Layer 12 of a small transformer language model trained on English Wikipedia (16 layers, counted from 0, width 128). Numbers have three digits each and are written without spaces.
A neuron adds its activation times its output weights to the MLP's output. To switch it off is to set its activation to zero at one token and run the rest of the model.

Output weights of the MLP neurons that the questions are about. A number n stands for (n - 500) times 0.00071.
n9: 404586798603557383677400419682619358609440391572379569594431436645410327663482339590500518435531500500614485573542543496508425442676531396329562660503489455536381477428588534659598568578497339411444480741795848411543652346468525535516524348609618611590512582528464560583384573399540500767516569450526451192451377585643656552524409514548760493531620529557974750674490408598441507547552
n15: 396552483439490385565586652522469349249519555606442503500529650760656455319387388453570523413585554433444667686570411610496467424695603388432493380528395510480572488399564674541476615421465590477390569278585606803608619578490455417633560564576593515432460411345590637298448442752478759429271631573462237503683704463285480570708507447480457428487463372503628497621449490420415598336420
n23: 572534453467468510419514602641474700417525517625626366455293459457417486660414687388428382493673679383682301544458475668384618456512607343309273496486458507431459456565623350625485386437472552589539524300482681563410583475288346465588500483323669308697436539490543627285359490671687241467543470424426847310541453432351439277503391550646736567524423684657739382692552362628456540416604
n24: 609385457721539579563425409513569486738594643479500404252541641365377637523158252547551661518424248469557537551553496765758525452407435475538598762537384541547500497445668470581604348681867344375622429600430597397551579570639597707432329524504448416520607354556307602403535288441571639500581444539404517646593536278486309579534388528591469620449494569571351525450404461350391427666590
n38: 448726482292475531450528389418574345438233677449511549626637164513256420463547637723262685485492579402540496374477547511528522320476469464359541545414711519426424320403500470537360748417423549681610404497563486545722443574562305451213510447557493395422452522330642672486521355549472380452465483557179542230545416452398441622414459478274578385549438733609431428603479332595381267351725
n59: 660446571684622421533418313412706356398423475359325557464385271403521532687433515500543429515272314378374477439413245529488369621650492337460458701557765804606426566660508531573699400345536282293738577271377522588349547383489620471666464525418478270729488377627347621522313420694616590413444572517744312588387793539406334496433538452610415489593590452485682589492450566465618519594403
n70: 493363593575469526622634642427504429359382417353875478504653474619426735636697634523362333394666571556619484500680327413478840607357492800624563580485420448688709287563628411607496324279493444478451314594659343417475741511519643534569252586443556658388337431402682462365504374391509516591350447539649650445674683547515438730695673592504454577377530791311454669590485397273389650770493
n80: 444447423257670619525153630521618500581539382562709199310535431439525563361515563408669438463500504444406718645655315589792427483508793656411381583399705588522341462483500569590614601542433521558457324602680606714392427546482365507618780493546416368507557511649452486447446564572443500556520614315530373425614585486740588528503415442720492489556343412598250525504609442764623727592302
n123: 486602638383338465353542389333399308618725599420799476605504342487786185463322574540437507533480279294486355533485403468706416667223718486571426541469557420585503524448484317616439540251538412446364490486373595365714412326405408588415535549420475375591435449422544324605414480738448423455300357574572465485565573733511456500624751370370594590577459284638540587463209611511664515649623
n134: 500199625545337425573413504449648333421415316363782380296496463695492621431680500622530578766475594338777426624475609550683594433687286512549492240507415279591467577522643660375402516402425542456515408624697625520325690431355420678421425526406644614507452387565237500610346620508474355448407525655573356596463314378303666354392496815492644667266524186699543629579617249369616292613341
n164: 320838319602657482551546647347490508705489468360723429329732570680585457569537587504425396653464448606555353689688474388549526458355326353572557638757314450335448735458492578222670540400525166642478580380492561675698531334755457421422667450554675523534393504576526686421580641558266596485699663370531457481295582430364545489556613584425340438489713547559526588470482555395576440486625
n170: 574346430423467571454610342361639425571385480379495548536487294488535477519463682514458715439277358403353320459255363510392678503252428416441507514474464314575630453506352518427574424416393448683401341509548386372588596247376621689702307435535445494466892309444547569383540512458384490596591503376399389208426449563415558358545585573507569550529431662477350423507451308327428497610441
n177: 436504635244588387504314345674422521483628356370692419638407556680468630598635431475492546513387596528387650418290521426500344424523302739553220666320226601526432626593383478591412659491650943705657504649487639405541398574770784541472411467509720408743622693172470280610781566614701614470596624613281529633421428576280589415320603642448450262549533764319525575491407616641319225622618
n182: 340367484537437531330431545462500585589602645492282458407400655619304581485192488186693616626384504481333324631576409516536592538452303197415365678397524421281633178577457361199496448542612664414633307686492547356517572414400445453616719272219558456567642624465484780759402337646722404496526456422612442324446484323562383715606370627565435607573662551588393572334666666416471345578330
n204: 442567545565541577526376624365283565565180570557623489463463468919387591482250554519507424546537405751508492163408594452745424627533545398599578378612522555442371408656638269328627571599631393414612697440640772438558452430538541489677529548424555448549428477345736324353247433299525618574307566370386280589694351547540538406482408376403726455540683676504624477742496578464275295504394
n236: 504529614613777765617352448559689368500349504472292481298515362313591523420287347484523401612432414708547723335558641327614626523397610555481633529613620492380478312707445372484467348578523489955469403489415362666466612346599500657439375470467534468632491492684409450595631409385684373263521529442455672963442313559427766628668412426540300703504344715433453637588394760368383476404386

Each question names a token from some text and the token that comes next. It shows the activations a of the neurons there, in the order above. A number n stands for (n - 500) times 0.014.

Then comes g, the gradient of the next token's log-probability with respect to the MLP's output, scaled to length 1. A neuron's effect is roughly proportional to its activation times (output weights . g). A number n stands for (n - 500) times 0.00084.

"or", then "en "
a: 528493508506457483441526502503498500442473485499
g: 577206372590409741533405555629637475331519366352367455417454443516423512627446706440467387487442629473591503464461591522480508597347455431581434470569460541618485525411656353208613475539582354401570375593496512288502426644503513497647616488443420554634528372478652767479467673496346511496641366580543405378581583349496341261375613518543432549582738452546523369384466407475577611493442
Which two neurons, each switched off alone, lower its probability most, in order? n177, n38

"W", then "e"
a: 502523498510494522471472494502502538471490499487
g: 473468518397462452359421594568703495486490467608519497452519545356543414573468636742520482624460465496538400275411527528291697559378419357265406341418521463655323406434543458632647585636376568319573542540584503455409525615433539428651248434427688559271461601336431446705437671397385427456423569393582632699476435364465489527557609525334547594575458472586458416365277442520349488425541
Switching off which neuron hurts the next token most? n80

"ac", then "tic"
a: 541541504515497498504533549520465512499445485482
g: 528552515596503426447504390385546501234592408413427488422507609580665603433543543596323555530756206580651449454594473694550497654473493462526515511658575482636704483410508643406592482610539512552568517607522529535353454420514614469507601527546629380513555499538583690605368462628661515743362616362485401478576641408412529780609331542656685431244350496568539429501396322465471551532618
Which two neurons, each switched off alone, lower its probability most, in order? n15, n9

"in ", then "C"
a: 502490500494537501494501540502499491506499538496
g: 605478429550436372513688603284602395518627533702406424425246442549419651548338477511610564711499540468521541312383391657615393358442449414370504427664397367505628396395417483456416686581684496614587387547481412495395436535521344408454184402441453394440495462369306522448432464580402388587568393563310452312624504520504466359635498593589526364590357439338501484579442380519400554359611
Switching off which neuron hurts the next token most? n38

"s", then ". "
a: 498749504498490546499521450500500489498518460493
g: 559688449577399706500372580372356516741620633485517446493640522779586646614496424600434549424422669526442627625425467414577493500554598504463391539579585486452395488479304340493465651571716459330575425463623608624416463530344298455570429569250533649532466410583666413560319419613584461367472538425528568653499648351540562501511347412427275518357400495624586550527465535477463352273577
Switching off which neuron hurts the next token most? n15

"i", then "ol"
a: 501502527491534499472536504494474504510498514454
g: 543531534599413453485388585616590234595388411558507443525365624595458664404534491222693651418557300541543455519432593529350272593617363613559367665524450597349561591500452375519636556493515690441520568342414355429479752639608329630686521488532472530421603618565576297573496447558545483375469332487349352568333543403468511504332483651412407493544455462560524656513474570269439471488617
Which neuron, switched off, raises the next token's probability most? n38

"c", then "i"
a: 484512496501507519503495501474564496510476506394
g: 522579255499626513558460544590499470564569402732602341404383440457646349504497388466479524379382434614522475430533490444411355576464605422446574553678478480528483483520719586385490388352479503513605674548459391465406290490309512531624333677615605584545214401440456638438565312422654569591263419525602626488557676559597434431380525587613565396459712475556592488414692286470431564332651
Switching off which neuron hurts the next token most? n236

"of ", then "the "
a: 569482501500473478503512472499498479380495492498
g: 393556422504553636724345468644448408540443394584632587396503567532551340462494380439332486411467535563534528774590485490539641394528381410485616289488623420633471628391614501620611620544431532469510503762621526536565609371445622553637532561411530664593457666247383596546419683520614589505400471476320505399453557619229545577534621520516511606590462490396417710636418706655646587445635
Switching off which neuron hurts the next token most? n9

"t", then "al"
a: 496336494498519518504387477504485521526502503521
g: 593373365502567516394374659397522460645526430474669520728431706581258796423467589459590296484506349443376435265524584436529329479657327433566411276457428519450457540535589582528439547481519625537580589608422539477376466586444523611451570433471642507521320319476619703443548378640354552776476521534441463534529707530567408409405376502526500504324468499685576458425407597431554635460635
Which neuron, switched off, raises the next token's probability most? n15

"at", then "o"
a: 503502514673519503449521478504483503534461498515
g: 488516451536621639461437523663440678609537571573535444501459470496434548512189416463484568617522564525539645464415508443663591554451369610507552467444576334432619548546690627502328440452407395377396561627414510502632404518417406461414456486800436587492530507432620674445554703468522348491515426505431512469681527482556557513625616403483475621476261549572532580216073459510435686720593
Switching off which neuron hurts the next token most? n24

"le", then "v"
a: 512503507534433504468503518503501505487383507497
g: 476650469422445449502548482607311601638633400417544521551490386410573287442500149484444609420409341741556608362364458406495521452140573575416442608616434467609461681172491567473332444601447493593474447521623499519492442301470538460510505532417591533304448483611434581455516533497423641632678360537420571564430434674581291558477511500520413381555433471500386391618596503670445419371527
Which two neurons, each switched off alone, lower its probability most, in order? n182, n70

"Ch", then "ar"
a: 503499508551521525495503482484500472509493494524
g: 690661689522627572583561484521473306555448387542553369486675505343316599600260429558493501583631434473661514229524380595790620607546599476609519417465377613571475629539302472553378539582546407411576523476594501504485618586512506381574499557523622641545480515579490441468521472446591568588364564358312793536656501529454345501505208322643474290379460501505356589469512474541385469572472
Switching off which neuron hurts the next token most? n24

"ar", then "ac"
a: 493476506527314502624500499519473476496512495622
g: 740455654569382515452502504435215532278469521329505574558592532736330714534380521514496530346518441555510505479502539627586615544481347555634505396569672311554555293687469521563472455379680513492405283416312489472344496554602327631500515369542509474542622490382580311404709432406443377578627616485388299502512505320527633405630551368580548637558532604494442492506445611470585450649454
Which two neurons, each switched off alone, lower its probability most, in order? n70, n236

"m", then "om "
a: 536498507515490491518501497478489514505499495562
g: 440703457600368611639531505263727436516513574478458655316402716347611435478730425316456398558565477525465558793381523458530489336500516418408478615525434621603446634448612528407354447547369306534257475617574561446640446505529289481524476523416445569419529411606430666483488429561706673668480364367370484377436586370492497669516511413433451400448353389497448495627486587495674518621467
Which neuron, switched off, raises the next token's probability most? n236

"from ", then "201"
a: 503500498503501502487503538509490490512504538528
g: 666392561557533384545410467537515370507258666328504433506539575454477519304775387296459513484486353644473533223547479477530349512459458459485518408550381640503627690590378564527692462438580514640624367318349536632373357443493612495495473406441666387450700583513522587417350489408669508607638566403730512513528355600549449279608509436451662438517459494530623572376578624543386396647447
Switching off which neuron hurts the next token most? n204

"el", then "l "
a: 519501486514539501505504499498466496507491757507
g: 569533482434524639418416476186480515574477379274529528321440444473504499601598444464555278588533576526654523414519370357530467163426497528484472456707245407490639579580438520502470578524668668520525336606551629361381502506498533249385452463303363357665615514413667484513541632517519616700553618459491345624438475507491549414484580590454228517601499466375450552672471485477429362573522
Switching off which neuron hurts the next token most? n204

"ap", then "ter"
a: 517507492495030493498486498505503497492450508575
g: 672572557336509440504511535431513468469692403566568452390590460477583659800475403420431569361611394487518278421473501280785624535370477458495645380416513523309475504372486460518393472589430773580556520542436430455618320603631441530455487557414637345412454531415461562409514495525535640435572470641632685646722232329594533610486397396470427381517374549377717545485516545537642563518393
Which neuron, switched off, raises the next token's probability most? n38

"w", then "or"
a: 501516487506507498472465500504488503499500501512
g: 541572579425541433427413581583451459520699669569472761415619392536459579502377504517528709588442382531561394644445408503425297398269505471654383519486499452522581405547518487468479575400688467611617483406479699345522530496411293410533722453560368380572447395463419702460579421505512443391228424544445514609501617442675347267474478604556546414534560418444677733444624384652300469609643
Switching off which neuron hurts the next token most? n70

"\n\n", then "S"
a: 513502523505512335503538491509502478496454501511
g: 429544523482589397434670577543165494454503609594455465507485582571575389529416564621382368607423462629327248557359528807568445488524308354428438449311543568681678567601489235519540476403552521611386574427498342294614493558530515641504490510343601474631538447394454534490507568546363504232590477412463418443634524504531515535418474554612301471587404444342655345522450343341435626454457
Which neuron, switched off, raises the next token's probability most? n80

"ere ", then "he "
a: 513508527493490513496495503499402483461495474503
g: 382463431660597528459489623548408368507408586548426469425577616529531521462546427563501352659504511493568719435614688516583572526640426631396420385429290569510607414572503532321676346442391454494614477333399574641534448528551373421427525336599514447382597244707502547054510710548473498426526640519482352327527547455549373490485363510400327435332311436615467554509378479448594474414388
Switching off which neuron hurts the next token most? n177

"ch", then "er"
a: 523513489495633499515453504495457498491525492506
g: 578558467462407509491548486646511348602620355550457710456593471741524561485693395313556482414654544381448510304590450515652384423526291500430393481344545366596694449519464411521477490698472647460433504499615391460720600589387381519509691571695368431389482564428452698410531457529416453406466459510547773483456573428517449738472340499473604608388759578564449472439633569295578564368619
Switching off which neuron hurts the next token most? n38

"h", then "er "
a: 533489485504515537480566478552509507558460493494
g: 733580531447529694462502607503549610308345521469573413471406516320575258388845530552490390560601536403559520549461512577264529389513717776710503435421509572533571468477411425577627361422565546540615485460698538490476424449548364704522531502512560570548535403553678451624565664279465501477528498619301353397465377500317663480535475559503610368433503381301631440618458468493529523442417
Switching off which neuron hurts the next token most? n182

"\n", then "==="
a: 511509544500498481513485493511548500435513482485
g: 729488437840550520730389579493614467365435542314454341389563536403426503563507533528485557396597586658480374479510419447382445377478760625535488611621511552431330566638331700555617403479476575328524405563592491574514603458602587530446447512453339503536667495610445405272646430776649311455572299507472674467491444563525459505496357505399598545432645511607377343436439500381584533573384
Switching off which neuron hurts the next token most? n177

"of", then "-"
a: 528501588518515552484503509499440477500495507511
g: 398659301558562455418439577689477632402556403512505520429552422623319436588371667435568420581537216380514507712610492534513549471319577517559448547643584424419283496504695549579261631816516578661502389456521395384683448450320516542544603445549655300458646483452665527385593503561647389432486592598599572345564436505416450543516617536439328443589374471674381397384406480463494410524532
Switching off which neuron hurts the next token most? n23

"ate ", then "with "
a: 485474499542369496499510501528508488377491560523
g: 457340592763549466507467604352494320561398590392493387463456667543594679605442332474506379515463587521315570356452519528274554427340564612592620461537595483549467698566490548519532460502420376487458305385305415525475320270776636599440458562554670449454563448741569506378570622473410539385609454437530685390699494444590498282511539473574571526329412420595318363429567640448465528502526
Switching off which neuron hurts the next token most? n38

"T", then "V"
a: 513514505584501500495529522498477521499487513518
g: 425580343337494547515550511412676372550748524520543579530500535518418314386532621476556569422328497399573396496423366460641439352548478505454545463389463412435603565389375384552674402471441604768464433687535239391461325447461396432562453505476650370511512308578441578466562486593487619720644454389428478266545497668405368359587439567520512292579345533318511684602746544510390506351541
Switching off which neuron hurts the next token most? n170

"in", then "ary "
a: 524503500500562494497496092492500493481513494491
g: 629519677583457372605435533368457645591629492325573522523435402601331732661458388396389667380502574469573614367486411589637492296374487417596538222430374569562406399464339582539370448502408461614430645686546562379478672530689574633506595499394620393414512721488594546374536363436689648645620531627524575624638439521480315457338333444385434493399515484364536543542600522415507470543389
Switching off which neuron hurts the next token most? n123

"tion", then "\n"
a: 523467492528498509494465674477498569497500483490
g: 447477497610453394444598510646595577252547470633573392441643569264504440534502498340492651507517229695675416428449448583571560657512531329463531362660601470524504500527545501524643585396431476623258480548475314436490453503601383379431660568487392546552670381185454560203482540579670461362590563508657472429637373449420467574402468471522685482441534417284398520621562573460429541475350
Switching off which neuron hurts the next token most? n170

"ed ", then "in "
a: 522497525494617485497507500505501495499486826532
g: 529348285599650458445748422490446310418206590588447393504435480278438410447353372618473509633461633588459626344452488435502597523619477520531513588489482541294562602668433730463445464638620494479536484426462615631409361411463356486533568477566484392490441369498413595591365393637486425364461464422495468347573622250420467438565462513644416513463508372746420644481586561561815346562545
Which neuron, switched off, raises the next token's probability most? n204

", ", then "wh"
a: 533500505496502498503497565495503496495499563414
g: 411611428685406592707514447431395498428380521390389438410458537577443441642444512620347326312341576404517740744283611526446410494513507639551503498614370437600563529629588590457636507534615623356410381624562690581289453517430638403485604509559589361390508463566624450447598424724616441540409624646563523587426437397573320412351450531519636322497356440555422303566572535344380376583570
Switching off which neuron hurts the next token most? n236

". ", then "from "
a: 519475502507497480520488508499525500366477493560
g: 454276458585582704557398562639276541378619495378560533495566423471532512721509721445342478424513485502634666642755673450427672477464521485507363564505581415604614487709567461575694502464559434435464491545399496331440332374527465418402569561436449523280589650685510493417542432576529358504576405659504579620450424514448638641470525421308647516410556486580378553625281652441371317463339
Switching off which neuron hurts the next token most? n236

"t", then "ut"
a: 453491588490493468492499464508488501501509490505
g: 612439572533598527652502316575315638670630483445509489354579603491369459507313510525484564363424451663557376452551417543554467536393523404483508299384402578262524581546579508499381572383526528524628398557372405490504425423444399503314302512319575602419504398333628597564623590539641654645537426606608715345375415628418432394569549506323545595638511501891573423494496620458325447396400
Switching off which neuron hurts the next token most? n23

"al ", then "r"
a: 524515480521509509505501506561463488497498558544
g: 376533463464542443704630491447426608470477437466400519387363441424603644590586468553620556444516546719542702469594476630430514605605451389357260554205534495602516573512601446611489368550510477669582631499589425507646686507260490796540554398533507430648386525354308664351313583580642485436374548496430468326503398497554564338492720385483400507604557420656477282388474588515479537467453
Which neuron, switched off, raises the next token's probability most? n23

")", then "; "
a: 521480522502518502499528500502504501498511452539
g: 565443591466490610486309401288493484559600483586531469541361292542498430620347445715459277521517818369353612651481607487516631546537437491425522608438350378585425456518375542353632401660594484762507337473267509612613487582715510379594416380411503461560401560418530535417406343353503526389525643455409420498507524525359534451315599502559421511384363521663591424508471365526402484512771
Switching off which neuron hurts the next token most? n236

"ar", then ", "
a: 505500470492505505465494440470507497525535497500
g: 450493508364565392466427629792590488428443550771500421563593487440578378389480525548583507331566557258397413588354415567592547523559517561422468439455515397670506456553389654599560488578246452563441555557623566452584632482462294681548512454555690332571459362573353380494670532534530371449327487559445496367528353381502518428485403524488481797649411481478434422394622421531461419115585
Switching off which neuron hurts the next token most? n70

"c", then "tion"
a: 489495481509483492504507479523483497495490505488
g: 397298422544540483564379465685377586437564476454471486538567504334305540637630441326495426471494586326384314381437533595434468516488575564264557437505432351425492465384391504495456488478456454564450520499414501432609627287558473514407563533653548492411464566632358588310635411422523632309489350697507529513369511357495417488597457290437512382494117461639496350810575507439564472589267
Switching off which neuron hurts the next token most? n123

"at", then "ed"
a: 505508512488501467488529492502503509472500483455
g: 499428635444484717582429404534537494276520423583459416483446619442502518362483531620520560255368527721470590448454524429586596638474353505546526456359394531697581646506581696416306505499684555370574525492595421459516520588394560288423396439606503677372651297577502648511364437433516464375490622394662624655759472537463493595328443734649516277560489426379481388398481586637494605618510
Switching off which neuron hurts the next token most? n123

"202", then "1"
a: 532535508494497509524497534328559505511499507491
g: 458692561517664681529250485659581557530333336456397420544599451436612447555653539523509474409516651628511151537482399498603432747541533433289498569384380391506577439463579532411508620552353459544432400452633467433457316624477427456553527278724537461406615581380593419496308567457575531382631559637270590638440334484495362570528372575536547550685456515428557655536597622565469512337499
Switching off which neuron hurts the next token most? n134

"r", then "oun"
a: 511511494520492242499582478493468516501499511506
g: 532432471663515325593657622235510533618486585537488494503373717541452385515662458460405499482528534550404656403301555679490427519609397310514706686290513479529496551475603570585377576559587554608363567656734349566327309427390643325564629612322430458400492511531350538557651348460534499262460459540355484358532440378575559763653592543452509650501439479547460453571459480589465480517503
Switching off which neuron hurts the next token most? n59

"V", then " "
a: 514487446502524483492514494480483783519512503490
g: 401488470401509491617589552604487431677280627650554311622461653596425548653582427447461442480567551481503427425550545483189607556491528464660362294505539690594549414488497500537492615421475616665645456527462397470692513552451485345536505264455626576553571453584582427502496447354434425624418472429265520344449676755830510584513594561391517367454425620682413500502367439464527537727566
Switching off which neuron hurts the next token most? n170